Layer 10 of a small transformer language model trained on English Wikipedia (13 layers, counted from 0, width 128). Numbers have three digits each and are written without spaces.
A neuron's activation on a vector x is GELU(weights . x + bias), where the dot is the dot product.

Input weights of the MLP neurons that the questions are about. A number n stands for (n - 500) times 0.0012.
n4 (bias -0.075): 620341415457483562510636287425399517578444304372537517236344627523472589528658788398592444550603530443706350655554685629428514646620613548587493479591653554511463344456566348525381330395408312257559586463445465415507466545427730288510464610503606459657608500603468413447554585672620538524493560666286514628430460250592418428546318734471330513308538514451449461510547483297425557464573
n15 (bias -0.095): 424481422580560790564618157526659655657407641485438659358231483249629579571581566608373485621648430368454238545630577340575466500402470560431411392638432478171463294500645449668396562493636265429489540671357312448442708606538427471426514526487492421477594303564489493649359427434489500708515595496556606353546593532354432522504496480352545678798591401735190334404552541277556545505552
n27 (bias -0.031): 544490645428357465327507527753537462413563355263357623525390535610525387431392648443410490635402680595529357420451417706484544560381384528544429661449649654381353538512468427613602494230431343616398626410481411488465343491510598634465422579475519453669476589516544648394423596616570484402521451624444648446596676331444575395328616614545602506418428661533422602386417469588509519418601
n39 (bias -0.072): 448599504771556476601165383308603726456515468567602587356450489781634536645500331346300451353298672645488487442457508442568584453540448516496290451549466275533230484448753333671409445262569394584370465567532733600463385391349473580481404661801570332504723749601500886450437615504398573679496613561488544393496607546288496346516569467477496411641544354369530542342544547617819591443215
n43 (bias -0.095): 480606520593335427487517494520480550332802402445358445518435506660680420571344442462576443427390503548392748573741756567550431422467536467366464673345582568571600349520463698439572192454585604503547522484493476280510578509527584497650634553558555398470586478497632541522562494678503417423722287500375507329601487387553547360554478548525493462477826680637485395536438474473447477366650
n53 (bias -0.047): 500289665523562409277438338452555181611522462636547380466759759401556413506534293493628557487434618615543590458558475332385566496462545368426664418344655377814439528442754611574472449421394464510556624497622337597639593353511629351487433455503439500532580561594674628460438513639585686667385321444541633497408459457379394356587398536427659430605668356347497630521431534444438246475352
n71 (bias -0.122): 601574481348582597590500375471380496532817429341395542580641447748547529550334334267325295526291657447460493460853723476608418512679489421489638544485524415327454395486493351507568586308795435568434497472532474261272656396453657551517510478503578303610545477637602510576465610717364522622563430322521565497489468595643479624386360351490600427543565453386590228348344454421571504475447
n102 (bias -0.070): 562676432770326474431454422558360401402802676650425371644511764372595453712664563396666374724577458607637371634453515454474460473624504413419500466385438446605607695496467475507374242500632586427467391547683307482605525316389489528490510694584462627596657488471683473496568766551606438614422387430583445416504403407540382538528476451416619303113559412531277378453608422500500443438466
n109 (bias -0.077): 661265590522511340420619478413564377557562421474548421568678727425369431700511418456595225675481485585799449390470508360534538585500355606446729492484591362735478384549535353564530395342627334458527266297802484625379226361542608362590657603739614310380518687542749464456492592705481631459419389465440596700380628413511558537570489433573270577641400573485595197564553563554409586505345
n111 (bias -0.108): 684449491392608613500574625301721299757583643578520516515591690304785275575418453492550195519429447687568548564455208488692629624579533583707459445475472386513423694652331488388282374488619508180445476356721390636380402625437480397363284571662547471390325577679347696596664465465541601596435613508446429488284561338219361384560445271655331862408638630348442404500783590575760426400481
n123 (bias -0.140): 508440353481365365709637466438656309396760359591425394483808579386652523586511496570638626390811631459772404457648260403605492624469485612426561595634761436421349535668524578643477415466541518569523652344457531408548344348602594588394430387541273392587433731225591733578492529636462590669418286254335527397212565533581334504571375528511615481671593403359625470610519591380642588344361
n142 (bias -0.086): 405462682520409605490419655507457452696512470480510670567489472463633435500520510549480514491619556619286373558417386592602456293415286395397376403804539477343424493376641431610440559396296445507517484537480462473570437306373530645503321616683909662552438692422510510507286381648596626545441744521671646575465557455601474536546722665438645438643486391337340448443503500374544520423469
n147 (bias -0.063): 606369706724453361471602433489679346627278593404457364389598642643665690497432451420576400523599327521634534469575300422482580438594449478648654276378770339627610389532482387517460557262611500511411490428401437623765428418434521562462472522651268678352524603467273545479561493716472474636338794375504639465448496545630476517672535451305605725379621493570436399464679425551710633541413
n166 (bias -0.144): 434604486534557557845578316733561367794400569396341517425126607186353416677331414635719464650411320509531651571496711743522381528245222294460396676617559375631350638565428619688395492639391108474545462243633567430676578517661607534649580518411632667558386466451450517364696557541453247645628770531539491412518522517189303250304676518340404453438451691504276289543652297575395570428520
n203 (bias -0.063): 523269565448701311329659391567549129263606527333439412363630404613292315644650578427437280479581714610491285515690427578820693255446324728368814647683645310708412732718217583567558392424389572307723474496784569362408531407577469474547336590524347410564779593464606559664704521563614649632565469595594306573633319329612581254327547565444197465604681618487579310553797584532491407373280
n247 (bias -0.052): 418332439696185641588471470590506405456403525417622454337510451438377343400592622362612551578478512503542376575558570658494375507587459488329472400593351472426500601646595654541553402289482453566459461676578494428452420415671717437562374582514332531522383265378388544485491436529552642503476622339519494353478435494444485551485595322270556485651522368341370482635472626478659497575607
n269 (bias -0.084): 407493544534518754568478521343493442368422496391441402478441520684622493591588493333390351497310451500831571588707493497700347531667707635435655383311568521482625446398478642633680428285493456642511493444536551312496423456493451534635545453421537571511647430618473375562715559593479550379271709330642550213424651663521582256403381659469546379647611558452265425479296462669390659513487
n290 (bias -0.088): 560459328432447647627566416333454490543534362487490549434739612518513621415372281203427299604439659520585427688625415484534383518347560460470480586558608572500578581457381565491573423391395449440551584533718592427651507538734458449497506282674538417340650551540509598407484676404536227572555568361490634411626619437610331339516500230590765594523604308516491519615484349517477573467519
n293 (bias -0.101): 458731464706569631576601416624612365445645422520540520382475750462733382616473450424586493509587550503560643562710648330597300577686552558510500553433411351202604360384647583638302478285595392507434440486393465545415650458290476441545487379439706442556705369507451422341306730490456611463687644420271663355465473585493553434450694468526476407424424455454583378612537605524411568483465
n306 (bias -0.167): 689369808671768434576600475262650520571528540311258635596442759822699866517386604156545464556393673510712495383894273402271510202348561369269640266283553390448302598540211647703485542129602327338623354440434417278615415448269470534438563525522280616304888544566447466764520617566480638703648737649440627616422565158399558388529910369505520843581796653437528505520515242536777360407444
n312 (bias -0.094): 455403479496451796356526313688654579757560431548488435331645626603579525598621445618247278628467548300642445395464487492451398794533521565641601559454469436319568434537525321462528387500621271512321492573780433349273536512413640422481831582522289541542594594348380539536330682519520492515500484566752628425161714753749281472631574394571577738479512281500401575387791733170394581439515
n343 (bias -0.060): 584504328562360245584599275383608420398732620586400403299441567816523397615511492507258434549592596544500330672485454570645663439443500557392556488574435474644541412707419654468485434451543489341496507358397608353523257404535648482403660553537406492272562794580604489668481451867548607642703430684519538594217335550640428496456410524569346357504408240223437507306466441267496388530504
n346 (bias -0.067): 585694657559552503389605333558462408387515567449424487526406373297362568623525510354755536470363424617517618420612685509783519656581510409625558620325596449530557530442556406512584548545612343348454338625568312303380516512461484494754431510448651584536581263383598307400625521473332608564327563457352748370467670509565531578534475550422510503585598611375416500631522430523468532426395
n347 (bias -0.074): 375402439788523645510397691431403536507533413529577519568503463363676507503561446632448313443467570699547391466516681688655467244638418520470432631520497255497455477380427462518347518432440372454633547649536366650335403426417593447351358500607679680631387360546317553374377330540426616553596561480594566393540510407252450459592575388591487620540622619374454393390694619540555406463358
n374 (bias -0.038): 265531552532543507453521445513484456540470572565513425476331503434692614481543592631517490482557387484548320696493578574537323593600406659541395654469598696380513470632486552664540362589570598640466208381470208500360319397601477471604365607485754181517513420584714387612549457481468655488451416500569436612503477389570554535619471497513526342564544231519565564638520621554503582247589
n409 (bias -0.112): 673369645373532514646325386337411578369554509540451576394613610351569491690438440539374560450514407460708717515500777474386219350649491898569826272259668375407416353540694355471666299226634410523449212531705334820705285330192491565325474340492608667509734530432659714566317647445522317371399465422496646695588670444441539173706513613305801688691436601557399396500634282555414639420680
n412 (bias -0.080): 212414531588378596638484504420530561770552601635771695469401493412600687676403304376470613588565385690582381409560597530435664463740550245512462261422689320457426539696659541684432370508697540527442350398557193534433613486631489384572625531517567432422533483634785428636425468723481454551607370550330485387430350533508380419474504536412318478577389784599542401639553373266485398279433
n413 (bias -0.107): 478625611433483608374613349642534391500469679339424653271316500557652530660653531550453447663270685508513648529487324617608444583272418453334572318747471517660129448752553517480539436427648565569364645543309381268491406536391336484435558513611518483337847467353439439592491696709752456531538630015517552203147649619298389512517516361256384471452409557653248691415572695235466713518528
n453 (bias -0.050): 474473416418546461461541560601655444399688590484494336479629482539398529449510386509597510536461548254460486690551547532530232427565575503407674591380615494429599656613327589542688241536703531428699547332513490497594426457414557637411607523350318575410522457638624346557519476643490638582459405364377490553293481537432671384453550368341759355379411589409548500635410484355620474354497
n501 (bias -0.093): 343610390520610829710372544336476690643448508395424633338338511406587611631649227586524584654562636420676410409601141337537537526426262496375492454529559327428204313602471571629602236508539380512188748581549542471332500727525492477631567451819542586525535451586419388370464629637432628602667716342423525088450512348565453559571367517496366555739488562709413421589544371446394476381356
n502 (bias -0.015): 329578411555466530307370606496734549755435537500555656554625489281698447447352454496421488389500573666446641477355373474492398270319284368259537562531417556461633393470373489402646441575691325451561228392595289448395634748565607493500703538447570526646403430602782660504466549398257656503577577557635511644658630393346583565631514535413627598572504470551598511545630426602762485209322
n504 (bias -0.052): 497362537543485494715450546547459278491581424450564544473620445542548300634771619315515561538554535483576404452494561437440441354503554722515485357348449553500497413638434425461547355471724376556621632441554576589585632411551393670472540389563494432400528636372663508460547503541390554397737465554603494429382503480385537657466514768446556503407506467520464451564623302602580453529365

Each question shows a token from some text and the vector x that enters the MLP there. A number n stands for (n - 500) times 0.013.

"c": 509516536501573481470465487463448540536475410581582447588393436469594496161378448638470475395525482475517532295434473504404550541539580501636448544449440639604477568467432439413503547594550614511524500469497443497428541454526448547511503487403495552427445389508546476457505500472493542579386574549517389586411463480440472582547546524525563487532524450524584539383523492559575518775508
The neuron with the highest activation: n502

"in": 532513537367462582445567588485521556402468361442521418562349473525472520199447529505509371418501488401596457420343450538414650574485570514597466445633457674561432459435500520370588441535524553443456523431484544444564502538600444432538486561522451517547512589521479726446548445431564604472351520543418473493516476514399447575454526516538480527584395457590473653459470512495580522751572
Which neuron fires most, and how strongly? n27, at about 2.3

" body": 591540531436469454511548593469428472441454522552534525536423570472439452211452597600492490434487464411491557469352485475471528480476546611594546443400465557520485507416503434535527469535375550471496401393417493546507470483573561494487487544464492500566462491493430593459429524473561430493404603623431470484543488545563491582612444435582422565486456475534448567438506567518438611872575
The neuron with the highest activation: n4

"\n": 511459528474603406489484517490469551561403566437413577606403512556514564222504476488521500516506509507454543178494531512490475448488510442472431528494520395511533487477481546572486460522531552491520417472428505472470491572504498482511526508536508490550480534511635501492510502490519543565457468511477491519514483518478500466494427440438521489444521499509624505539511504513458555863521
The neuron with the highest activation: n306

" of": 464628462436494486572467462538592510455492396490646537621379515415531508337424484445399485462508468431468522343419462584548543516474458480519545479551423483626513452551477469407482511482575399516428526488468587580533553553432452515539450531382500530576592468534348539532442550492554493538364487580543427568505552464451520492424503458465459530541482477486479548464540561554482520903506
The neuron with the highest activation: n39

" Tul": 494637468452519537507594565482416335434569535548433477537416424439525453172463567575452484413501447433483397564547608608442526389524486445486483566563482523567603484354458496362564435592545499389547410489504552475445461589578512516598497525458502558516384532555463535475548440461477509506385461471423571583500607532585486498523561428570501490566317474552614623484324560426510493787502
The neuron with the highest activation: n453

" |": 505477536557545531559568545461400494453472462545626503423518381448463418421507500507450464427520495466517486322509514484556505487629572394597526461417410501471579485476508469334523535618462463484588463510522553509492542460592506704529403539426494429441418544565583444534472601490452537594485502451448521617469532497487564506536472473575411441487505463444462483502436499518424496910389
The neuron with the highest activation: n504

"-": 548413434362538478508492576473527551538483507516479534557440429593561507182539503501506553538560534384476507329485461452513568499559552416517402498500564418515450451475546499503481489632518675468535497511473533477505503537482434593420474500327489564521444577462475507514505469357472473627518401442495486466499497480487498442561480561638580496533467472481529490450573508573456495840475
The neuron with the highest activation: n123

"500": 494580578582437603506571563439442535507469537576575495571460509419544526281460580601460470469415441471513397321298421519404573561528546410411435478414472698538489427560552463464502358608522551605513513573420496518512472505485453560515409486360545444576550488472502400461519433534541535566473401463523492405496513526523570537533434510447478514491456457606440512546499446503423603848537
The two highest activations, in order: n413, n374

"r": 526593462452598487635442548396444483451485471609479511636479558497541451127460426576395496518500437532484472310475509486484496513578576396556471525478427536412517489471467571428564468556591477462506495526456434515442515521535500625473523595545474449444489492416496479478468491471469521611461541522507452484455480515586478532519463462621438500536511492615655501414559435593587458764495
Which neuron fires most, and how strongly? n71, at about 0.89

" (": 458460509479448425566419557460552500415523484509543477511544431466501506233521527612500531574573484540506387256492469478497420524407483552501486482588534394444476490519524513479554453630515597524471517592449584526528523509460548626586486494428544464530387495532488459437460521395496527578448435428440420449582550493472485510470440490601486395543449469524739487585433616543470558831479
The three highest activations, in order: n123, n247, n501

"==": 459413491534516457539559574449525496513458570551538442562498560454442532319525449549406477545544368550628488193526578470449494519553432414441492456550498433562567518509559468568491458542495487466512391522479475564556551481547481599548546446517621459527417531445538497466518512522473440545415364477488473564543373544472463415459461479415523496512451490628581511490411537533474580881471
The neuron with the highest activation: n109

";": 550505520422418537509496418395503529496466519508593500556561509455502486375444541549437485423451546478513389279443495497441610513505516396466475515446548594495480409611494505422498477522483540469570494506507638397451494484474528470556534563513471536403473501460474377467514516456481522564477463479467553431514532550654523515494367438619421474517479468533616519467584480573518614905422
The two highest activations, in order: n109, n312

"m": 520620496385462507526467434398511466508473416565604461613446447491452533181471471575430509439566425574408508372395454416422480561430529396479550566478488672583530573517552506400492431744518577508532481525482535375529596567545377601457489487344607345449463442540528496471522537405486455572467549435538500543521485486441460524457439554451600592521632501576561537483420417569644558748523
The neuron with the highest activation: n502

"13": 505619562498510521434559400507406481400457529634497341409428542397445541501447523599499469515500369363429489329426527492457547601571504441435411475583459725528597478513590427303526388700566585563467441540552481614512520558529414531568489561364550440556502414560615386454498600460574484488456360499488478458415527497530570589413468541465465449474477554579332589504333479628514543805502
The neuron with the highest activation: n102

"olar": 510530484590513470499579524432500372547472539472580357504435415484376527197524578482502513488467477465588504502307523443444591483575536565553517554544516656545497507416541453411567425596474588480496480498490483511489512479519481513570449536371479512513368500556427514436499577481512468551460410460459451578424463581473566505470383511457610466389407494497478607594506403565583576843565
The three highest activations, in order: n453, n247, n4

"action": 469489455541446566472517482525529505561413548594490483502438387344478522157434541508415593430484505434474576425435508526336540511566526460587476508463461652504436576480564507574529446637499618525489512552433458411586424530479396553639483529441484367507475468522454498518486481474458482590541432574424510588484490540519536552562418467531518533550535464471509432464500639481490461818532
The two highest activations, in order: n374, n15

"|": 556493419422533454522501512460480399553486560514479495530413443527612508286486462458498536454548480478472465394521568544486525472616543381480464505516506410512534459503540497545536506564511605505506471487472521553482548542438477572450472519425511475523476528523541458498517497452540460621518407507498563495487486513452444461497486528588484412523518485552446514444434479517469426943443
The three highest activations, in order: n53, n71, n343

" Sul": 482601428468555453536498514473542519531515511563493514571550520524437434115487518538519436488450513451551366457495499522511467410560418470474488635419541641473612473322394406470526446564507547477597566528522448487489451536544460489554479550432488493554458487514451490457536456479538470570403465485452524477598558503534469432488516505511475529492434463534577664492435571477507511824519
Which neuron fires most, and how strongly? n290, at about 1.2

"ame": 470457486479450573530596577563494487459465495523422484577440485508422501165412450554493495532506377446555540443417599628450618528554444438565395503550517591538511540441462471585487504591497499398509534457398420479555504549473517539584484532444538468464471559483494443583508552546490443563433476553377488499446453495534479506538425441505589526443442513599499475435492539497457510856495
The neuron with the highest activation: n166

"===": 475368473500537444478551579459508457539470514551490518584498510545492540287496450575422558542531420464516556234538499528453451536542488283479406399539503391600541487517566441565438464531498526443492475506469545487576525491537564614507521472516587477517384545461517461492496452494518533595463394494514464529536395598496444355472450479460602512544459501711608537509452534439476532843457
Which neuron fires most, and how strongly? n53, at about 2

" around": 493507474470498515501454513503406513542432458476512540557500487466508572239464480602442521455463489540414444432498556492508495478425502455500438515503528411588470582488488420437537499665445613507509439466469585469525488459415591537575435591534531497574500530508416514425464509487554414529545532510398558487570458488491498527477532521433516517463452495527417567449428574543500537927493
Which neuron fires most, and how strongly? n142, at about 1.2

"4": 524609527537432476476455574391448539527448532506580499546463488452645503239563542611489475461491567507489429288384466476490570482568563431491362516405467714475490379533558455449483420480445539528515520529412533521419478495510478629496410495417508485513474600471551472483404458514552548635478413494522528424538527541509483470517464460497516508546461444568533501467540461507487607828531
The neuron with the highest activation: n142

" EC": 500675496540454447593405464402566524470481724568423507501517473470596502267535493636517618499512525540597530444351426564459406479645414316549364537454393532461520476486618476391527516500471529476519407490493460540526619624483473583582449480435578403451381459491572437474496527494485497543418447424426483562532469527519484543556521510561483504465451496477483558474517463494470368830470
Which neuron fires most, and how strongly? n502, at about 1.3

" 2": 546603576438505452516379550445551511478522517504575527498456489558512543313473519626501523444483509488496516386409531568500526522562537322565437523463457576549600469458595490491479409424437540490431435543281517436423494665555456412492444542375489397623394556535514546499495481381545531579415456566437486473496479507564453401546613487592453377580476563534495494459486471485513446860489
The neuron with the highest activation: n39

")===": 448493503515496516497523588489467451470489535500595469534498493409494542304500407608416473449554400577596481247546549450391435548542482408428508463472477426585603428536589446544520428551483524508447448521469477600617556489591585612536531466556592456558380452401604478451540468493428503550498407464448497560516342565540446433508427522434522505492424509654576513540428522483463559862457
The three highest activations, in order: n412, n53, n109

" Institute": 456565462600552511533557578444515508419387482578637503522469463447451433195526482536545486523590414457490542478570555513548522490638522410554445548406436519439531493355509511455460506487493605573536428497448506559584578437458486450576484455448456498589423447496500476483516586384422509580505506525401478522565364570394528483541400500514457490479439425462531512537464531650401592856493
Which neuron fires most, and how strongly? n293, at about 2.6

" was": 509461534446489453589446432417557545426519586478483523604465396502559527290465419436434494491493467546420517282471500521613488436582486389540521519490556507478520537555587498474503412658517448491451482523415486510540417517505462514521553499568539500472472525502361518516576458507498514587307511541425503491573510566512462532472464409541488445548505508469485510523392453618514615883555
The neuron with the highest activation: n39

"imum": 515461488533589458508526536566548440592440484501486528529485511433434523223493506446498554330482496394419471407364484543432559451514499437490510544531569602501507593508566465619445451553419654608526566452461470500502540559541412535618393491332562477486472651502391493496522509535356482593505414490455364526477462609524550532540435520536561551519471443478402517515465491469465491839501
The two highest activations, in order: n53, n142

"ry": 497552458533494509563483524473406479449436461509488556562523494351506500188576474597528507518596406473582516472441488445477580570581503364450377588570472638452537390529452463592518529614418493479395543534437433565485514562516549588523564527493492383516409443436467405496482536524489429601529456457516440505428531558511501650545451439443433455545455510558443547518501525619406501830489
The neuron with the highest activation: n501

",": 445571531420469558532474513486486508483512475455533493494438438394548498310472540641522532499561413460572478179358502451492590539480572410521459549410515515489496456596435493439501443549536486473514512470388657525532525467525439671500555556385409512461536545505405484547433526498425500565557483462567497432519509560485555514505526513480426486491446515495447635521524464592429635843479
The neuron with the highest activation: n504

"L": 478553513534547514527581544440557570320501388486487527479468510552504419228473480554463522530549421361463650311407485569541440558514575368432479653455419623561568437431454562388503454507536621520420508489485556520552496526462521550616464597377455457537587447529499540482471529519406495473467436464487429410550377509530574408519479539522453638503483546508596598475508480595428483810481
Which neuron fires most, and how strongly? n43, at about 2.5

"Sm": 431503509374469489477506580448419571476504468533641617650386419517542432101480475581424447525457478531562574405497546532415451558461507349419499559504482553608598467573565505415486445595456526447518477439505457453536547516519442609467502420491586529489345524510499456490451343461519530562449511431532519585600542497448552559482411479587539581502585537512600531382484531442569531728560
The neuron with the highest activation: n502

" reg": 548563437399600410498542501463514541574483579584621561517450452405466443176402558527615465394459402538317457389371506462415475454615484575553430595498497557495536555492502446406533459621432620453602417492523473541481493430547485556520435483453525549464468566533451492490588492509556540515364496561448465563466467540489412620458510473593520541475356483452567427537657569632527431789503
The two highest activations, in order: n111, n374

" he": 590461586453564502528518483454559535424497625487431564633436461505496548169465546463498433482455539498439536334490514601504397419554429374440576517483532501387583514371462478447547515624462465413495509540406476464559541529535501532461536457371545463508483484578399525485565447468594576533518518484477500518491494486563427561448562475523523419419474521527523554448458512626526561821551
The three highest activations, in order: n306, n71, n27

" IN": 463646537463445488530512453469509437393468539577521447467482484484543419319508421588593366433569500515354390460546438554401478507667513394463504607410505616519596469408588491302502477777447596455573510504449583508568620461562514468593418474498678417467589440528632366424528547414552490511540482424471554576535482523511455559509340449524453383355430505531503510525514494522532575809462
The neuron with the highest activation: n102

"s": 389523416497442510549490541549596521541348550482517519553494447404547515225499484528500552539565369431584435329598570488600457531491493439696427600565558650467551477479514494538420485650456508486474388477473465483596486499515493542490521456549589439510308485458428463511497464460480439618496488492480383518534578477451510544509499424482441464444477561539438448529546541561556515819485
Which neuron fires most, and how strongly? n166, at about 3

" in": 491472513434555457441414472479565555513407475502504484506438450500565513253468455537425514573454486531551487387424485467463540527507465444576380538500472433513465608509483414493536465578467518489538423555446582461488548522460482469532474505441532518498506471541399553472521464462600500605471532499485564466525521565489391511458560575501579549485474504478482557501394526527465607917503
The neuron with the highest activation: n39

"ac": 517504410472496489490459548478467572563575459570504607513502408528544449085398483509534584432468504515480493400433515530407663585600531384609393547443422735647494430517463496448538500523564563471518431463499547468400489552444503582592471517449514490482545471537477455531506536426468579562483482524500528558463458514607490512431424552493437431434486403459604445492458630495438688675505
The neuron with the highest activation: n374

" 39": 497665565411549385512426543485418494507497482536542558443491527493474500361539545618491448605538464562485437380371558529515488432444517424484476500484496604581566506331583361364438481592458565543529485476421540567553430578466518506549425579405568495563494467582606430445484479492611446494505471501450501455449504460600481497505565511565457408498405534561357572425387465519461485897497
The two highest activations, in order: n142, n27